Layer 4 of a small transformer language model trained on English Wikipedia (11 layers, counted from 0, width 64).
A neuron's activation on a vector x is ReLU(gate . x + bias) times (in . x + bias), where the dot is the dot product.

Input weights of the MLP neurons that the questions are about. A number n stands for n times 0.0046.
n0 gate (bias 0.018): 58 19 2 17 -22 -22 38 7 -13 38 -29 15 -32 -37 34 23 -11 1 -9 -18 -41 21 25 -43 48 -44 12 54 -20 -15 29 39 46 -10 36 14 -43 -27 -28 -11 1 58 -21 4 -57 -9 -35 31 33 -22 0 27 28 45 21 51 -19 -3 40 -11 7 -23 -20 15
n3 gate (bias -0.141): -22 2 -4 40 5 23 -28 39 -15 -31 22 26 -14 45 20 -27 -8 21 -28 14 -12 -3 21 38 -20 20 14 -40 0 48 27 42 29 23 -57 55 30 -20 -48 -19 -21 -43 9 68 6 -11 95 -54 37 -9 -45 17 -4 -38 -23 -61 20 -47 22 50 34 -64 -7 30
n19 gate (bias -0.107): -67 -42 -3 -71 22 -8 -28 -18 0 -1 -7 -26 30 -34 38 -36 -41 -4 9 23 1 -24 -33 -59 -2 9 -21 -5 -21 39 53 17 13 3 -25 61 5 -23 48 21 -19 -20 -21 -10 27 -12 -3 -9 -13 11 -3 -13 -15 43 35 -44 59 24 -11 19 12 -20 27 28
n44 gate (bias -0.124): 15 35 14 -6 -47 18 -32 23 17 -15 -33 25 9 27 21 21 3 -1 24 0 -1 -23 18 -9 4 -10 -14 25 -1 -39 -6 -31 -2 10 63 -7 2 -5 -9 -35 57 30 -10 13 70 -54 -49 21 -2 43 -53 13 14 17 13 5 37 57 4 -18 -47 36 -20 -28
n54 gate (bias -0.075): -1 51 -8 34 -32 34 -3 52 1 26 -9 -77 -2 51 14 25 26 -6 -35 59 10 -16 19 13 62 -36 -4 -37 29 -27 2 27 54 -46 16 32 -12 -13 -31 -71 56 28 -43 -43 -5 -3 -63 -20 29 -10 -64 -49 16 14 17 -19 34 11 2 5 29 -43 -34 -8
n65 gate (bias -0.046): 23 -15 15 25 88 -7 3 -54 -19 -24 24 -54 -21 13 3 -47 18 9 -53 -43 -66 9 39 50 -1 -16 -70 2 25 5 -14 7 14 51 -15 11 44 -1 -8 -3 10 25 32 16 -17 -46 39 -3 43 27 32 -58 12 25 -30 2 46 29 -14 -13 -13 -2 48 34
n76 gate (bias -0.042): 32 4 53 15 20 13 -24 0 3 2 -2 16 28 7 2 46 3 -11 48 -29 33 -16 -42 -40 -38 -15 -48 30 37 -10 -14 -16 11 4 -15 32 11 -13 -12 -19 6 -20 18 44 -42 24 -71 12 64 25 -8 -30 35 0 39 -29 -26 0 39 -55 19 11 21 -32
n78 gate (bias -0.118): 59 21 -36 1 -18 -13 22 -11 35 51 35 -32 -39 21 -23 37 -49 42 -35 -46 -1 27 61 18 -13 5 30 12 -21 28 -29 22 44 80 27 23 -27 -45 -3 -34 31 19 -40 13 -8 -16 24 34 -13 -37 0 -54 41 26 4 14 -49 23 32 -12 23 49 -30 -19
n87 gate (bias 0.028): 15 -32 13 -24 11 -34 20 -32 26 -5 -9 -27 27 -4 19 -34 -10 34 -2 7 -17 -49 -78 -51 16 35 -30 5 7 -45 -11 -11 -20 8 -43 -21 -45 -16 -15 27 -28 51 -18 -27 -12 16 -27 32 24 33 2 14 -3 13 10 3 -46 2 21 44 -19 -53 35 3
n94 gate (bias -0.108): -30 -1 -39 -8 -27 15 -45 -4 -74 -16 3 -43 -56 -35 15 56 2 -2 17 -33 -8 -33 4 -9 16 0 11 0 5 13 50 4 -31 -9 23 6 59 21 -48 -45 -10 26 -57 7 -49 61 3 61 17 -32 -22 -27 54 7 -5 -35 49 -6 15 -6 16 28 7 -35
n96 gate (bias -0.031): 15 -7 -31 52 -2 52 -37 26 -22 -32 41 3 -89 2 18 -3 32 -32 -4 15 -44 22 16 26 -27 -55 -2 -47 44 -38 49 -3 -11 32 7 28 5 46 2 -54 15 56 0 27 -33 19 -17 -34 34 -3 5 -20 41 0 -21 1 -22 -8 -23 -55 -33 -20 22 12
n113 gate (bias 0.003): -17 48 28 -42 -24 -8 13 10 65 -5 4 -28 33 -30 -20 38 -26 18 33 -32 16 18 34 1 -2 -8 -48 -12 23 12 -4 72 -8 33 9 0 20 -18 -22 -8 -37 20 -40 -35 5 -23 -27 19 10 -13 -5 -10 31 76 23 21 19 -14 -12 -53 -60 27 -19 40
n120 gate (bias -0.023): 46 44 26 5 30 -13 20 32 -34 16 -29 9 -6 59 48 -11 28 -46 -29 86 -1 -49 18 29 13 -4 -51 -28 8 40 -5 -13 -3 -19 4 17 -19 -6 -10 -3 -20 23 24 13 51 -19 23 -3 -21 -10 -15 -7 -15 36 -30 35 -3 38 56 -10 20 18 11 27
n135 gate (bias -0.096): 14 -36 12 -10 -15 9 27 12 -2 -51 3 25 28 -13 -2 -10 60 27 -7 8 8 -34 -21 -23 -50 70 61 13 -60 25 -5 -12 74 13 -26 -3 -1 -27 -42 -28 24 -11 17 12 2 16 5 16 4 -37 6 3 -15 -34 -18 2 -54 28 37 55 -10 -19 -51 -3
n141 gate (bias 0.110): 7 17 -1 15 -61 -6 -10 30 27 -35 -8 -47 20 -57 15 12 -30 -2 2 -10 -4 -30 25 28 62 8 -44 -20 35 21 4 14 -43 -45 3 -15 -11 -2 25 -4 -45 2 24 -45 -35 4 -60 -15 35 -17 -33 -22 -53 -5 -5 -24 -25 -4 10 -4 -54 -5 -33 -12
n145 gate (bias -0.026): -25 47 14 -22 3 5 -45 19 31 -5 24 -22 -22 4 -26 20 31 -35 33 -10 2 -19 27 48 -14 -2 48 11 -24 -43 11 -6 22 -3 90 -27 42 8 14 1 15 -17 -48 5 -54 7 -60 -24 51 8 -16 31 33 19 39 -3 -28 -23 -27 -19 -78 -9 -2 9
n149 gate (bias -0.155): 29 39 15 -36 -28 42 -48 -4 -27 4 4 5 39 2 -15 39 38 -79 30 59 -7 -5 1 3 6 4 61 53 -10 47 22 -8 -9 24 8 -5 26 21 20 -13 6 -4 29 -30 -33 79 4 31 29 -26 -27 21 5 21 -38 10 1 9 -13 42 29 9 22 -8
n153 gate (bias -0.128): -3 -19 -18 15 33 40 -40 52 -39 -2 -4 45 4 -24 7 49 26 -30 23 39 23 10 15 33 81 19 43 -21 19 16 3 -26 33 2 53 2 -12 -31 -11 11 -58 -40 14 45 -23 -32 -21 8 -38 3 14 25 -67 1 -12 22 -15 12 -8 -9 20 13 7 57
n174 gate (bias -0.073): 3 -26 57 72 -3 45 -51 -10 10 2 8 37 17 5 -12 8 2 -4 11 18 -8 -24 -75 -46 24 -48 -30 -3 1 -23 -43 50 -25 -28 10 7 3 19 -36 41 35 -62 -49 -13 47 -66 21 -66 2 1 -15 -20 -27 -5 10 -42 3 34 15 19 14 -3 -30 60
n190 gate (bias -0.103): 1 -54 10 31 -2 15 4 54 -21 32 6 37 25 32 61 58 38 79 19 -23 -15 7 19 38 -10 -36 -3 30 76 14 -33 78 -17 32 26 20 33 40 11 20 37 2 8 24 -67 42 29 35 0 22 6 38 1 37 26 48 -37 21 -3 -26 33 4 10 5
n0 in (bias 0.056): -18 -2 8 34 48 31 -9 24 -43 10 14 -17 -35 -16 33 23 -38 -46 -9 -7 17 18 20 9 -4 27 -16 24 0 -17 -6 -70 53 -19 40 -21 20 -19 7 -18 -18 -25 -24 23 19 -12 -22 27 12 -46 -9 -3 18 -7 17 -65 -13 2 19 -39 18 -4 25 -78
n3 in (bias 0.098): 3 -38 -26 -35 -16 28 1 -60 -32 -2 19 27 -37 -18 -1 -50 4 13 33 -39 -21 -13 -9 71 9 31 -5 -53 19 -30 -9 9 23 -38 -31 -21 -6 82 45 26 -21 -28 54 -2 0 16 28 42 75 13 -8 75 4 13 -16 10 20 0 -10 45 23 -17 -54 1
n19 in (bias 0.090): 73 -16 -4 4 28 -9 -16 -37 22 37 16 -9 12 -36 33 -39 46 15 -23 -35 -30 -28 -19 9 44 23 -21 -22 -37 -10 -7 54 7 14 -43 -30 -46 35 1 37 48 -26 -46 -24 31 -35 17 -3 28 -30 0 -33 19 -39 -16 -34 9 -24 -46 6 38 -7 -38 -48
n44 in (bias -0.120): 63 5 62 -23 47 -5 -9 -42 11 14 -57 0 14 25 16 21 15 28 5 92 33 40 4 5 52 9 -19 -38 29 -23 -28 1 -32 14 46 14 -4 27 -21 33 53 13 17 -7 18 45 -24 15 -30 6 -34 21 12 9 -3 20 24 1 35 -8 2 -26 -7 21
n54 in (bias -0.020): -10 -3 -6 2 1 42 -43 15 15 19 -16 -8 -2 -14 20 9 -39 35 -26 10 0 29 30 -13 -16 -23 -12 -40 66 -9 -30 -20 -4 28 35 -41 -32 5 20 -5 -6 -27 59 -68 -27 56 -24 -8 -9 16 -1 -26 10 22 -41 32 74 22 41 -45 -19 32 41 -89
n65 in (bias 0.019): 67 5 19 -33 1 31 15 42 31 16 -48 -46 42 -7 14 6 49 -54 -10 -14 -21 19 4 9 38 5 3 -3 -4 -7 4 -29 4 12 -30 -8 -5 -1 23 28 -19 -5 -39 31 1 -4 -30 1 -17 -11 36 -74 66 -13 15 -12 -89 -11 8 17 9 -23 -5 -45
n76 in (bias 0.054): 42 4 -23 18 -48 60 -3 18 18 -64 1 -46 13 -10 6 16 -33 -30 27 31 -41 -14 19 -58 11 30 -4 -28 -44 17 14 -11 7 -14 -35 25 -57 -14 -28 12 0 -1 42 56 -25 -37 32 4 13 24 15 7 -11 -35 -34 -23 -32 10 -31 -10 29 30 47 -57
n78 in (bias -0.122): -26 8 -4 57 34 -14 43 -16 -17 13 -50 49 35 26 -7 -13 3 16 -60 -8 36 -8 6 37 13 -29 8 19 37 14 -10 6 -54 47 -40 1 -33 16 -20 -4 -26 24 -10 6 41 5 28 67 -40 -39 42 10 -36 -8 -17 9 -23 5 -25 13 8 28 -5 91
n87 in (bias -0.034): 37 52 9 -20 31 6 2 -1 28 1 -30 26 34 -8 4 36 -47 21 57 27 -36 -7 -32 22 -39 31 4 47 48 53 41 -11 -5 18 -9 -43 11 -15 -14 -1 3 -21 10 24 9 -52 -13 -14 13 -18 -25 21 -2 -16 32 15 -17 56 25 -3 27 38 22 -50
n94 in (bias -0.190): 13 -34 12 6 9 10 -42 -14 33 -26 38 -4 -54 -70 -16 22 -27 6 28 48 12 10 47 4 -28 -10 14 6 38 30 0 -15 -32 -2 2 -49 -19 27 58 13 20 -8 6 -56 -57 -15 14 5 -49 15 55 -3 48 -2 -42 -26 -18 44 1 -12 25 -12 3 -25
n96 in (bias 0.015): 14 -32 90 29 43 64 -28 -35 -12 -4 14 -9 3 35 -22 -28 -3 39 -50 -2 28 51 -21 -25 -12 22 0 -31 -8 4 20 22 41 46 -16 -47 -66 -28 25 2 -16 -8 18 17 -10 0 -10 -14 -14 -26 13 -20 -29 -11 -13 30 2 38 -60 -31 -25 -5 34 -8
n113 in (bias -0.121): -39 -11 -16 8 7 7 -10 75 5 -19 17 16 -5 -19 -42 -18 0 19 4 16 18 18 1 -7 -32 83 22 17 -22 7 -8 -9 19 -47 3 -15 -28 38 12 68 14 8 -8 -30 10 48 8 -29 25 -33 24 7 1 -47 -20 44 7 -17 8 -9 12 -19 -21 11
n120 in (bias 0.024): -15 24 45 -67 13 25 -10 11 -2 -20 -13 -39 30 0 61 -3 15 -29 -2 31 -17 23 73 5 -56 15 48 8 -21 37 -17 14 6 17 12 53 59 -29 23 25 -12 20 26 20 -2 7 -40 42 6 -26 2 5 -30 8 -16 -21 -34 6 -1 -25 13 0 40 0
n135 in (bias -0.056): -42 2 -1 -13 -7 -59 25 -37 9 -15 -60 -9 18 -58 -27 -23 -14 37 -31 -1 2 -10 -34 -48 -41 15 -16 2 -2 6 -13 20 16 -38 18 -24 17 38 -24 35 91 -60 -27 57 31 12 69 4 31 -64 -14 11 -11 5 -2 27 6 3 -8 0 -44 1 11 -56
n141 in (bias -0.005): 1 -1 32 -56 1 -44 -11 -16 1 -23 21 8 -20 -40 -36 -1 -19 -10 -35 -3 0 0 -37 -9 -22 10 -68 -10 -36 -63 -32 16 -35 -16 -50 -37 23 -42 29 -55 -23 -16 -48 -13 39 -6 -28 32 24 -44 -29 11 -81 -31 -3 -29 0 -10 -10 -13 -48 -21 -41 -4
n145 in (bias 0.042): -22 26 -39 5 1 -58 -15 -1 34 -41 -6 -34 9 31 -6 -11 -8 -37 -19 8 -35 27 -15 33 6 47 -13 43 -3 2 -23 12 0 -19 -24 11 -2 25 -12 21 -33 -28 -10 -1 -49 -3 53 64 -16 1 9 46 6 -35 -15 -16 9 -20 -7 -80 -38 32 -25 -16
n149 in (bias 0.115): 7 21 18 -25 -71 -30 18 10 7 11 -66 16 27 -10 -16 44 -90 3 -45 -15 -4 -51 28 -40 -5 -56 -42 -8 -23 18 1 20 17 -5 -17 65 28 13 3 -15 12 -39 -12 -47 12 12 28 19 1 -9 28 4 -8 -45 7 -20 7 -7 -32 28 -2 17 -3 -14
n153 in (bias 0.017): 49 50 -14 -22 36 -9 -12 -42 -29 -1 24 27 1 29 53 22 -41 -53 -45 51 3 27 3 25 8 -11 16 1 -9 8 31 -17 2 -46 17 35 5 21 41 -35 9 25 21 11 -53 27 19 -49 22 47 -34 33 -34 55 -43 37 31 23 20 11 5 -26 8 1
n174 in (bias 0.011): -73 7 -26 -54 32 31 17 28 9 15 40 -20 -34 20 47 -64 5 -30 16 16 -7 14 24 13 12 39 -27 4 -32 65 -36 17 -3 3 -6 20 61 29 -4 40 -14 21 6 37 40 -3 34 32 7 22 -2 -43 -29 -1 -8 -23 -10 -30 3 7 43 -24 -15 3
n190 in (bias -0.026): 18 40 39 2 -82 14 11 -32 65 4 11 -16 13 -11 33 28 6 23 -28 26 3 27 -5 -43 28 5 53 -16 -12 13 -18 50 14 -43 -29 -8 -52 5 -5 -13 30 5 36 20 -31 1 8 -17 -47 13 -14 33 -10 55 4 46 11 27 7 17 -25 -14 7 14

Each question shows a token from some text and the vector x that enters the MLP there. A number n stands for n times 0.039.

"al": 37 -19 -28 -11 12 17 -14 -29 -15 -7 -13 -21 -31 32 24 33 -29 -26 -15 -52 -13 -1 -4 0 -27 -8 16 -5 32 10 28 52 3 -30 -8 -18 -34 -23 -15 -17 -1 -30 33 28 63 43 -10 -14 -23 57 18 1 37 7 -20 7 -39 -10 -3 -12 -32 -28 17 27
Which neuron lights up most? n96

"r": 46 5 -20 -49 51 -6 -26 5 -54 -21 -32 -50 -18 -21 3 37 -23 -32 -8 -21 5 -19 14 6 -15 -7 39 14 0 27 36 58 -38 -3 6 -26 4 -6 4 3 -4 -25 24 10 49 46 -11 -15 -49 38 -22 -10 45 9 4 5 -21 -11 -9 -43 -27 -14 10 19
Which neuron lights up most? n94

" H": 15 6 -35 -32 23 -22 -6 -11 -19 0 0 -26 -35 14 2 36 -8 -18 -35 -29 8 7 6 -23 -31 -3 7 13 -1 27 40 51 -21 -50 10 -64 13 -1 -26 47 -9 -38 4 -11 63 25 -15 -22 -25 42 -10 -8 20 13 -16 29 5 -18 -2 -20 0 -17 36 47
Which neuron fires most, and how strongly? n113, at about 0.56

"st": 17 0 -37 -20 45 -2 -7 -22 -37 -36 -6 -53 -21 22 24 18 19 -13 -21 -42 -7 -15 8 -26 -11 23 -2 2 -11 2 -20 58 1 17 -31 -29 -9 -2 -9 18 28 -27 5 -3 72 18 -35 -2 23 61 13 28 -4 10 -13 -7 -44 -29 -21 0 35 9 -25 11
Which neuron fires most, and how strongly? n65, at about 0.67

"s": 7 0 -46 -1 9 26 -4 -21 -44 -27 -27 -32 -10 23 25 18 -1 -2 -17 -25 -22 -23 -9 1 -19 8 0 38 33 -1 11 51 7 -11 7 3 7 -22 -8 1 44 -55 31 1 78 10 -38 21 -21 43 -22 22 12 21 -28 7 -58 -30 -4 -52 -10 -28 20 20
The three highest activations, in order: n120, n44, n76

"un": 8 8 -9 -46 33 -9 -12 -15 -24 -40 -17 -22 21 8 -5 60 -19 -22 -19 -11 -16 35 -3 3 7 -1 3 13 31 34 14 57 -2 -26 -27 -42 -24 -47 -5 16 16 -40 45 -1 34 39 -45 -8 -16 38 -6 9 -5 4 13 -25 -41 -64 18 14 16 -19 16 9
The three highest activations, in order: n87, n141, n76

"uc": 3 15 9 -10 10 5 6 -17 -47 -44 -16 -1 -10 -12 -27 30 -43 -24 -31 -5 -21 44 2 20 4 -12 23 20 -23 25 -19 56 -6 -34 -9 -35 -32 -30 17 -15 2 -26 55 0 58 34 -46 -7 -17 43 -3 26 27 7 6 -2 -50 -10 -5 -30 36 -11 13 17
Which neuron fires most, and how strongly? n153, at about 0.44

"D": 22 -4 -27 -13 2 -11 -7 10 -38 -34 -19 -37 -18 -23 2 33 -36 2 -29 -9 14 17 4 10 -28 5 21 11 5 18 21 51 -31 -42 18 -31 48 -18 -17 38 -5 -48 18 -27 56 4 -14 33 -10 59 -22 1 41 -2 -20 11 -50 -20 -21 -11 6 -17 12 16
Which neuron lights up most? n94

"ain": 15 16 -19 -27 16 -18 -27 0 -29 -19 2 -24 10 35 8 8 -18 -20 -3 -26 -57 4 11 25 -33 6 17 -31 4 9 0 57 11 -19 -3 -20 -24 -22 -30 -14 20 -49 23 13 58 38 -46 3 -13 54 24 16 7 -4 7 11 -53 -17 -4 26 -25 0 -12 50
The three highest activations, in order: n3, n120, n145

" des": -10 -14 -21 20 -10 -11 8 0 -5 -35 12 -34 -19 -2 -28 20 -10 -40 -27 0 34 7 8 4 -12 20 3 42 20 -6 -7 67 2 -19 5 -21 -9 -50 15 5 5 -28 3 -43 61 6 -18 -3 4 50 -17 57 26 14 -3 0 -51 -28 -29 -32 14 -17 -14 34
Which neuron lights up most? n145

" (": -4 5 -57 -30 28 1 25 9 -47 -16 -29 -42 -35 -2 5 31 12 2 -13 36 12 5 8 -46 -25 -41 2 2 -5 9 4 56 4 -26 -24 -31 -11 -17 -7 34 16 -23 46 -1 34 18 -14 15 -5 57 -14 14 44 7 12 -7 -52 -30 24 -29 -5 -6 -15 16
The three highest activations, in order: n120, n76, n190

"f": 13 6 -27 -18 43 8 -5 -8 -12 -2 -7 -12 -11 -18 46 49 -40 -25 -9 -34 -5 -8 -3 -29 -8 -9 6 28 25 39 8 54 -9 -31 -24 -18 -5 -8 -24 -7 21 -53 15 -18 66 45 -24 24 -12 42 -6 -28 2 38 -51 0 -50 -50 6 -4 -27 -8 3 27
Which neuron lights up most? n149

" B": 11 4 -21 -14 9 -18 12 -30 -39 8 11 -4 -62 -6 7 16 -29 -10 -36 -11 2 8 22 -26 -25 -17 15 9 -5 23 29 55 -17 -43 -2 -49 -8 -4 -40 49 -2 -27 3 -7 63 23 -45 0 8 53 -2 8 8 19 1 -8 -22 -41 9 13 19 19 27 7
Which neuron lights up most? n0

" cont": 7 6 -12 -23 44 -20 -1 21 -19 -43 18 -33 4 -13 -17 55 -18 -9 -29 -25 17 -16 14 -21 -11 0 -20 29 -15 32 10 63 -6 -9 13 -12 -16 -17 15 30 6 -36 17 -32 34 14 -48 -22 19 67 -15 23 -1 -1 4 -22 -37 -28 -7 -36 15 -6 -29 26
Which neuron lights up most? n141

"ing": 9 -9 -56 -46 9 -22 -17 -23 -22 -22 -6 -29 -7 10 17 5 -10 -6 -11 -33 -31 8 -12 -2 -19 29 2 10 3 16 2 57 49 -7 12 8 -11 -1 -13 -6 44 -40 42 6 46 19 -41 -13 -6 55 3 33 10 26 -31 -11 -75 4 -15 -21 7 2 0 36
Which neuron lights up most? n135

"1": 6 -21 -14 2 38 -31 13 -33 -42 -11 7 -35 -35 -16 35 41 -37 -16 -25 -4 22 -13 -9 -15 -11 -11 -10 24 -20 -4 26 34 1 -28 -17 -35 -6 -2 17 11 -1 -50 26 4 63 -3 -42 -32 -12 62 -18 43 31 10 18 41 -39 -28 28 17 -13 14 16 -1
Which two neurons fire most, strongest first? n87, n0

"c": -22 -32 -19 -11 19 10 14 -14 -19 -17 -30 -27 -22 11 2 16 0 -32 -2 -23 14 -7 -7 26 -18 6 28 42 -2 34 -2 48 8 -31 -3 -32 -10 -39 16 -21 14 -24 10 -5 50 22 -23 7 11 62 -16 56 53 -6 -16 -6 -64 -41 -37 -26 17 -15 25 6
Which neuron lights up most? n145

".": 17 -19 -52 -22 -1 -5 10 1 -39 -8 -14 -21 -9 42 34 40 -11 -26 -5 11 6 -6 16 -45 -21 -9 -45 21 6 1 8 53 0 -9 0 -40 11 -43 22 4 28 -42 43 -7 30 -1 -23 -23 -32 62 -3 28 36 -12 -3 18 -16 -19 8 -30 11 -14 -19 33
Which two neurons fire most, strongest first? n44, n76

"ore": -7 -15 -37 -22 42 0 -22 7 -16 -34 -7 -18 15 16 -1 5 -32 6 -23 -48 -19 10 21 -31 -2 18 1 34 19 29 -5 56 44 -10 -9 -6 -13 -22 -36 -23 46 -46 22 -32 48 18 -39 -30 -60 59 -23 13 15 17 -10 2 -25 8 -35 3 -9 7 18 54
Which neuron fires most, and how strongly? n190, at about 0.23

"98": 26 16 -28 -11 54 -17 -15 -16 -53 -9 9 -2 -2 8 42 13 -9 -2 -19 -26 -16 -4 -21 -32 2 -5 -20 20 8 -6 24 49 14 -29 -36 -43 -18 4 5 16 37 -60 19 -1 55 6 -46 -57 -23 50 -7 39 27 -6 3 22 -38 -33 12 36 -29 15 7 7
Which two neurons fire most, strongest first? n87, n19

"y": 16 15 -65 -10 38 18 -17 -25 -45 -41 -2 -1 -14 6 18 2 -30 -13 -15 -20 -8 6 25 -37 -4 -12 3 20 53 29 -5 45 -3 -22 -13 -46 7 2 -32 1 25 -67 13 -12 33 26 -6 10 -56 65 -19 15 36 7 34 -12 -38 -6 11 -8 21 -13 15 -10
Which neuron fires most, and how strongly? n94, at about 1.1

"t": 1 -13 -16 10 23 3 8 -16 -62 -13 -2 -19 -7 20 27 22 -10 -29 -31 -19 9 -12 -7 -34 -17 -17 -7 -1 14 4 24 56 -19 15 -1 -20 -12 8 -33 -6 34 -43 19 13 67 16 -28 -3 -25 69 19 2 40 -19 -38 -32 -13 -22 3 -40 25 -7 22 5
Which neuron fires most, and how strongly? n76, at about 1.1

" ": -4 -7 -16 -26 25 -31 45 -14 -45 -5 -8 -28 -38 -6 1 31 -32 -20 -6 -12 14 1 21 -24 -13 -28 -11 30 -21 7 -11 62 11 -23 -15 -33 -10 21 10 42 24 -42 44 5 47 -2 -35 19 -7 59 -10 22 19 -15 -24 6 -46 -8 19 -18 -11 -4 -3 11
Which two neurons fire most, strongest first? n0, n120

"ic": -5 -8 -50 -18 26 -21 -13 3 -26 -28 -27 1 -47 28 25 23 -14 -18 -16 -27 8 -4 11 -2 8 -3 1 32 -20 45 -13 44 63 -19 -19 -36 -20 -40 -23 -30 -4 -27 13 17 80 10 -19 11 -38 46 13 28 20 18 13 11 -53 -11 -18 -7 27 -26 16 7
The three highest activations, in order: n0, n78, n120

"i": 37 -17 -44 -19 36 -1 -23 -23 14 7 12 -3 -6 -15 11 13 -13 -29 -10 -26 -5 -12 4 -30 -4 8 19 13 5 18 15 64 27 -23 -21 -41 -17 -17 -22 -49 -6 -64 12 -27 65 25 -17 12 -37 37 -34 27 33 4 -12 10 -40 -6 4 -24 -3 17 43 32
Which neuron lights up most? n19

" R": 20 -3 -8 -16 17 -14 12 13 -23 -16 -9 -12 -20 5 -3 42 -44 -14 -52 -17 -12 6 14 16 -25 -2 19 24 10 22 12 50 -12 -50 -14 -41 30 -14 -18 34 -18 -32 30 -13 60 23 -59 12 -30 47 -23 7 -12 5 -8 6 -23 -61 12 -13 7 14 4 35
Which neuron fires most, and how strongly? n141, at about 1.1

"\n": 3 -2 -45 -37 15 1 9 11 -61 -20 -19 -9 3 34 11 50 -12 4 -11 33 43 -13 31 -39 4 -33 -2 0 -25 8 -21 54 -3 3 -5 -50 2 -30 -3 10 22 -27 30 -17 33 -6 -11 -26 -46 62 -27 58 41 4 3 -11 -28 -9 -5 -38 -4 -9 7 -5
Which neuron fires most, and how strongly? n44, at about 1.6

"est": -20 -3 -12 -45 65 9 -12 14 -17 -29 1 -24 -14 22 20 3 -4 6 -42 -50 -2 -16 -9 -36 -15 7 -6 31 14 52 -27 54 16 23 -23 -44 -19 -17 -17 -9 20 -51 1 0 65 20 -34 -16 -23 55 22 46 10 14 -2 9 -17 -25 -1 -1 -5 -2 6 -26
Which neuron fires most, and how strongly? n19, at about 1.1

"h": -18 -16 -58 -16 23 -5 6 -22 2 14 7 -53 3 32 15 8 -13 -9 -16 -43 23 -3 -14 -32 -22 8 -12 27 12 28 12 53 -8 -20 6 -66 -27 -13 -22 -15 37 -43 25 -4 52 19 -9 -5 -12 63 4 25 29 21 -43 3 -22 -17 -13 -22 5 21 18 26
Which neuron fires most, and how strongly? n19, at about 0.2

"p": 26 -33 -2 -1 28 3 -10 -5 -46 5 -8 -47 -37 42 36 30 -13 -38 -16 -2 -23 -25 -15 7 -13 -24 27 14 8 24 -5 47 3 -13 -14 -34 -22 -18 -21 -33 35 -40 16 19 72 31 -8 25 -1 59 -11 -1 -4 -1 -25 11 -44 -43 -11 -7 -13 0 16 26
Which neuron lights up most? n120

" an": 2 -17 -58 -4 34 -42 -2 1 -27 -24 5 -20 -45 11 -5 24 -27 -37 -14 -22 -8 -2 -13 -30 -15 -48 -11 -8 3 37 22 41 11 -12 -13 -29 -16 5 8 53 52 -11 41 -44 60 9 -5 -27 -30 43 1 44 10 15 31 -2 -23 15 -8 -29 31 -7 5 33
Which neuron lights up most? n19

"ar": 35 13 -19 -34 52 2 -13 -25 -27 -13 5 -31 13 10 -4 33 -15 -25 -26 -10 -10 49 -17 -35 -15 -19 11 16 36 36 61 57 8 -27 1 -45 -22 -35 -28 -5 -3 -64 20 -30 50 36 -3 -12 -46 32 -4 -1 21 7 -11 -9 -29 -37 15 -9 5 14 6 7
Which neuron lights up most? n19

" S": 25 -10 -41 -29 23 -15 7 8 -37 -9 -13 5 -31 1 -2 18 -33 4 -24 -21 2 -3 24 -30 -22 -10 23 30 0 18 24 53 -38 -46 -8 -47 18 -9 0 60 15 -54 9 -27 59 13 -32 12 -8 52 -7 5 16 16 -10 9 -6 -25 -12 -32 -6 -39 33 24
Which neuron fires most, and how strongly? n113, at about 0.24

"ies": 4 16 -50 -7 3 31 -5 -14 -30 -61 -4 -45 17 37 12 21 3 2 -5 0 -19 -27 -13 -3 -11 29 -13 6 14 4 4 64 31 1 -7 -29 -23 -8 -17 1 51 -35 29 -44 63 1 -24 -22 -57 46 -15 22 -1 -8 15 13 -37 -13 8 -43 7 17 9 2
Which two neurons fire most, strongest first? n54, n44

" wh": -7 5 -61 6 24 -26 3 -4 -30 -10 8 -25 -10 18 19 39 -26 -17 3 3 11 6 -5 -32 -14 -4 -26 -23 -13 3 22 46 8 -29 24 -61 -5 -14 -21 7 40 -29 42 -16 31 -9 -19 -33 -20 72 28 8 23 10 -36 24 -15 -10 3 -46 15 0 11 37
Which neuron fires most, and how strongly? n153, at about 0.46

"man": 28 30 -47 -18 22 18 -7 -16 9 -18 -4 -48 2 11 9 18 -12 -48 -41 -41 -12 -2 -14 -5 -18 41 22 -8 21 11 39 50 -9 -10 -20 -11 -39 -34 7 -25 30 -35 31 3 71 16 -35 -19 -34 38 -15 43 2 22 -25 5 -33 -26 1 1 3 -4 -5 46
Which two neurons fire most, strongest first? n120, n19

"am": 39 -1 -18 -32 -8 8 5 -29 -18 -30 12 -50 -9 31 3 12 -27 -35 -3 -12 -5 20 2 7 -29 -22 37 19 -10 2 24 55 0 -20 0 -50 -26 -28 -13 -6 -10 -62 31 0 58 28 -14 -8 -12 57 -13 5 20 -9 -11 -8 -7 4 -12 7 -29 1 58 28
Which neuron fires most, and how strongly? n145, at about 0.054

"ates": -14 -30 -30 -15 -4 1 -8 17 -44 -61 -9 -13 26 10 9 12 -24 -13 0 -14 -6 8 -3 9 -5 45 13 33 26 -8 4 62 19 -16 6 -18 -11 -40 14 10 44 -38 60 -21 40 15 -55 1 -23 33 -16 29 15 0 6 34 -44 -42 -34 -34 -7 -11 -16 12
Which neuron lights up most? n145

" re": 7 11 -23 -34 24 -5 23 18 -45 -38 9 2 -11 -15 -14 36 -22 -7 -36 22 16 -3 20 -27 2 -3 -14 33 7 9 -27 58 13 -25 -25 -23 -17 -22 -7 45 9 -32 13 -8 22 29 -23 -26 -6 73 -14 32 33 7 -8 -23 -43 -52 -25 -30 19 7 -4 19
Which neuron lights up most? n76

"fer": 1 12 -27 -45 42 19 17 -3 -40 -57 0 27 17 -29 -9 29 -43 14 -37 -20 19 9 7 -21 5 -14 3 9 11 29 -16 59 21 -3 -15 -16 -20 -39 -9 2 59 -29 9 1 33 20 -40 -27 8 64 -5 10 31 -3 -21 -23 -40 -46 -14 27 -1 1 0 -17
Which neuron lights up most? n135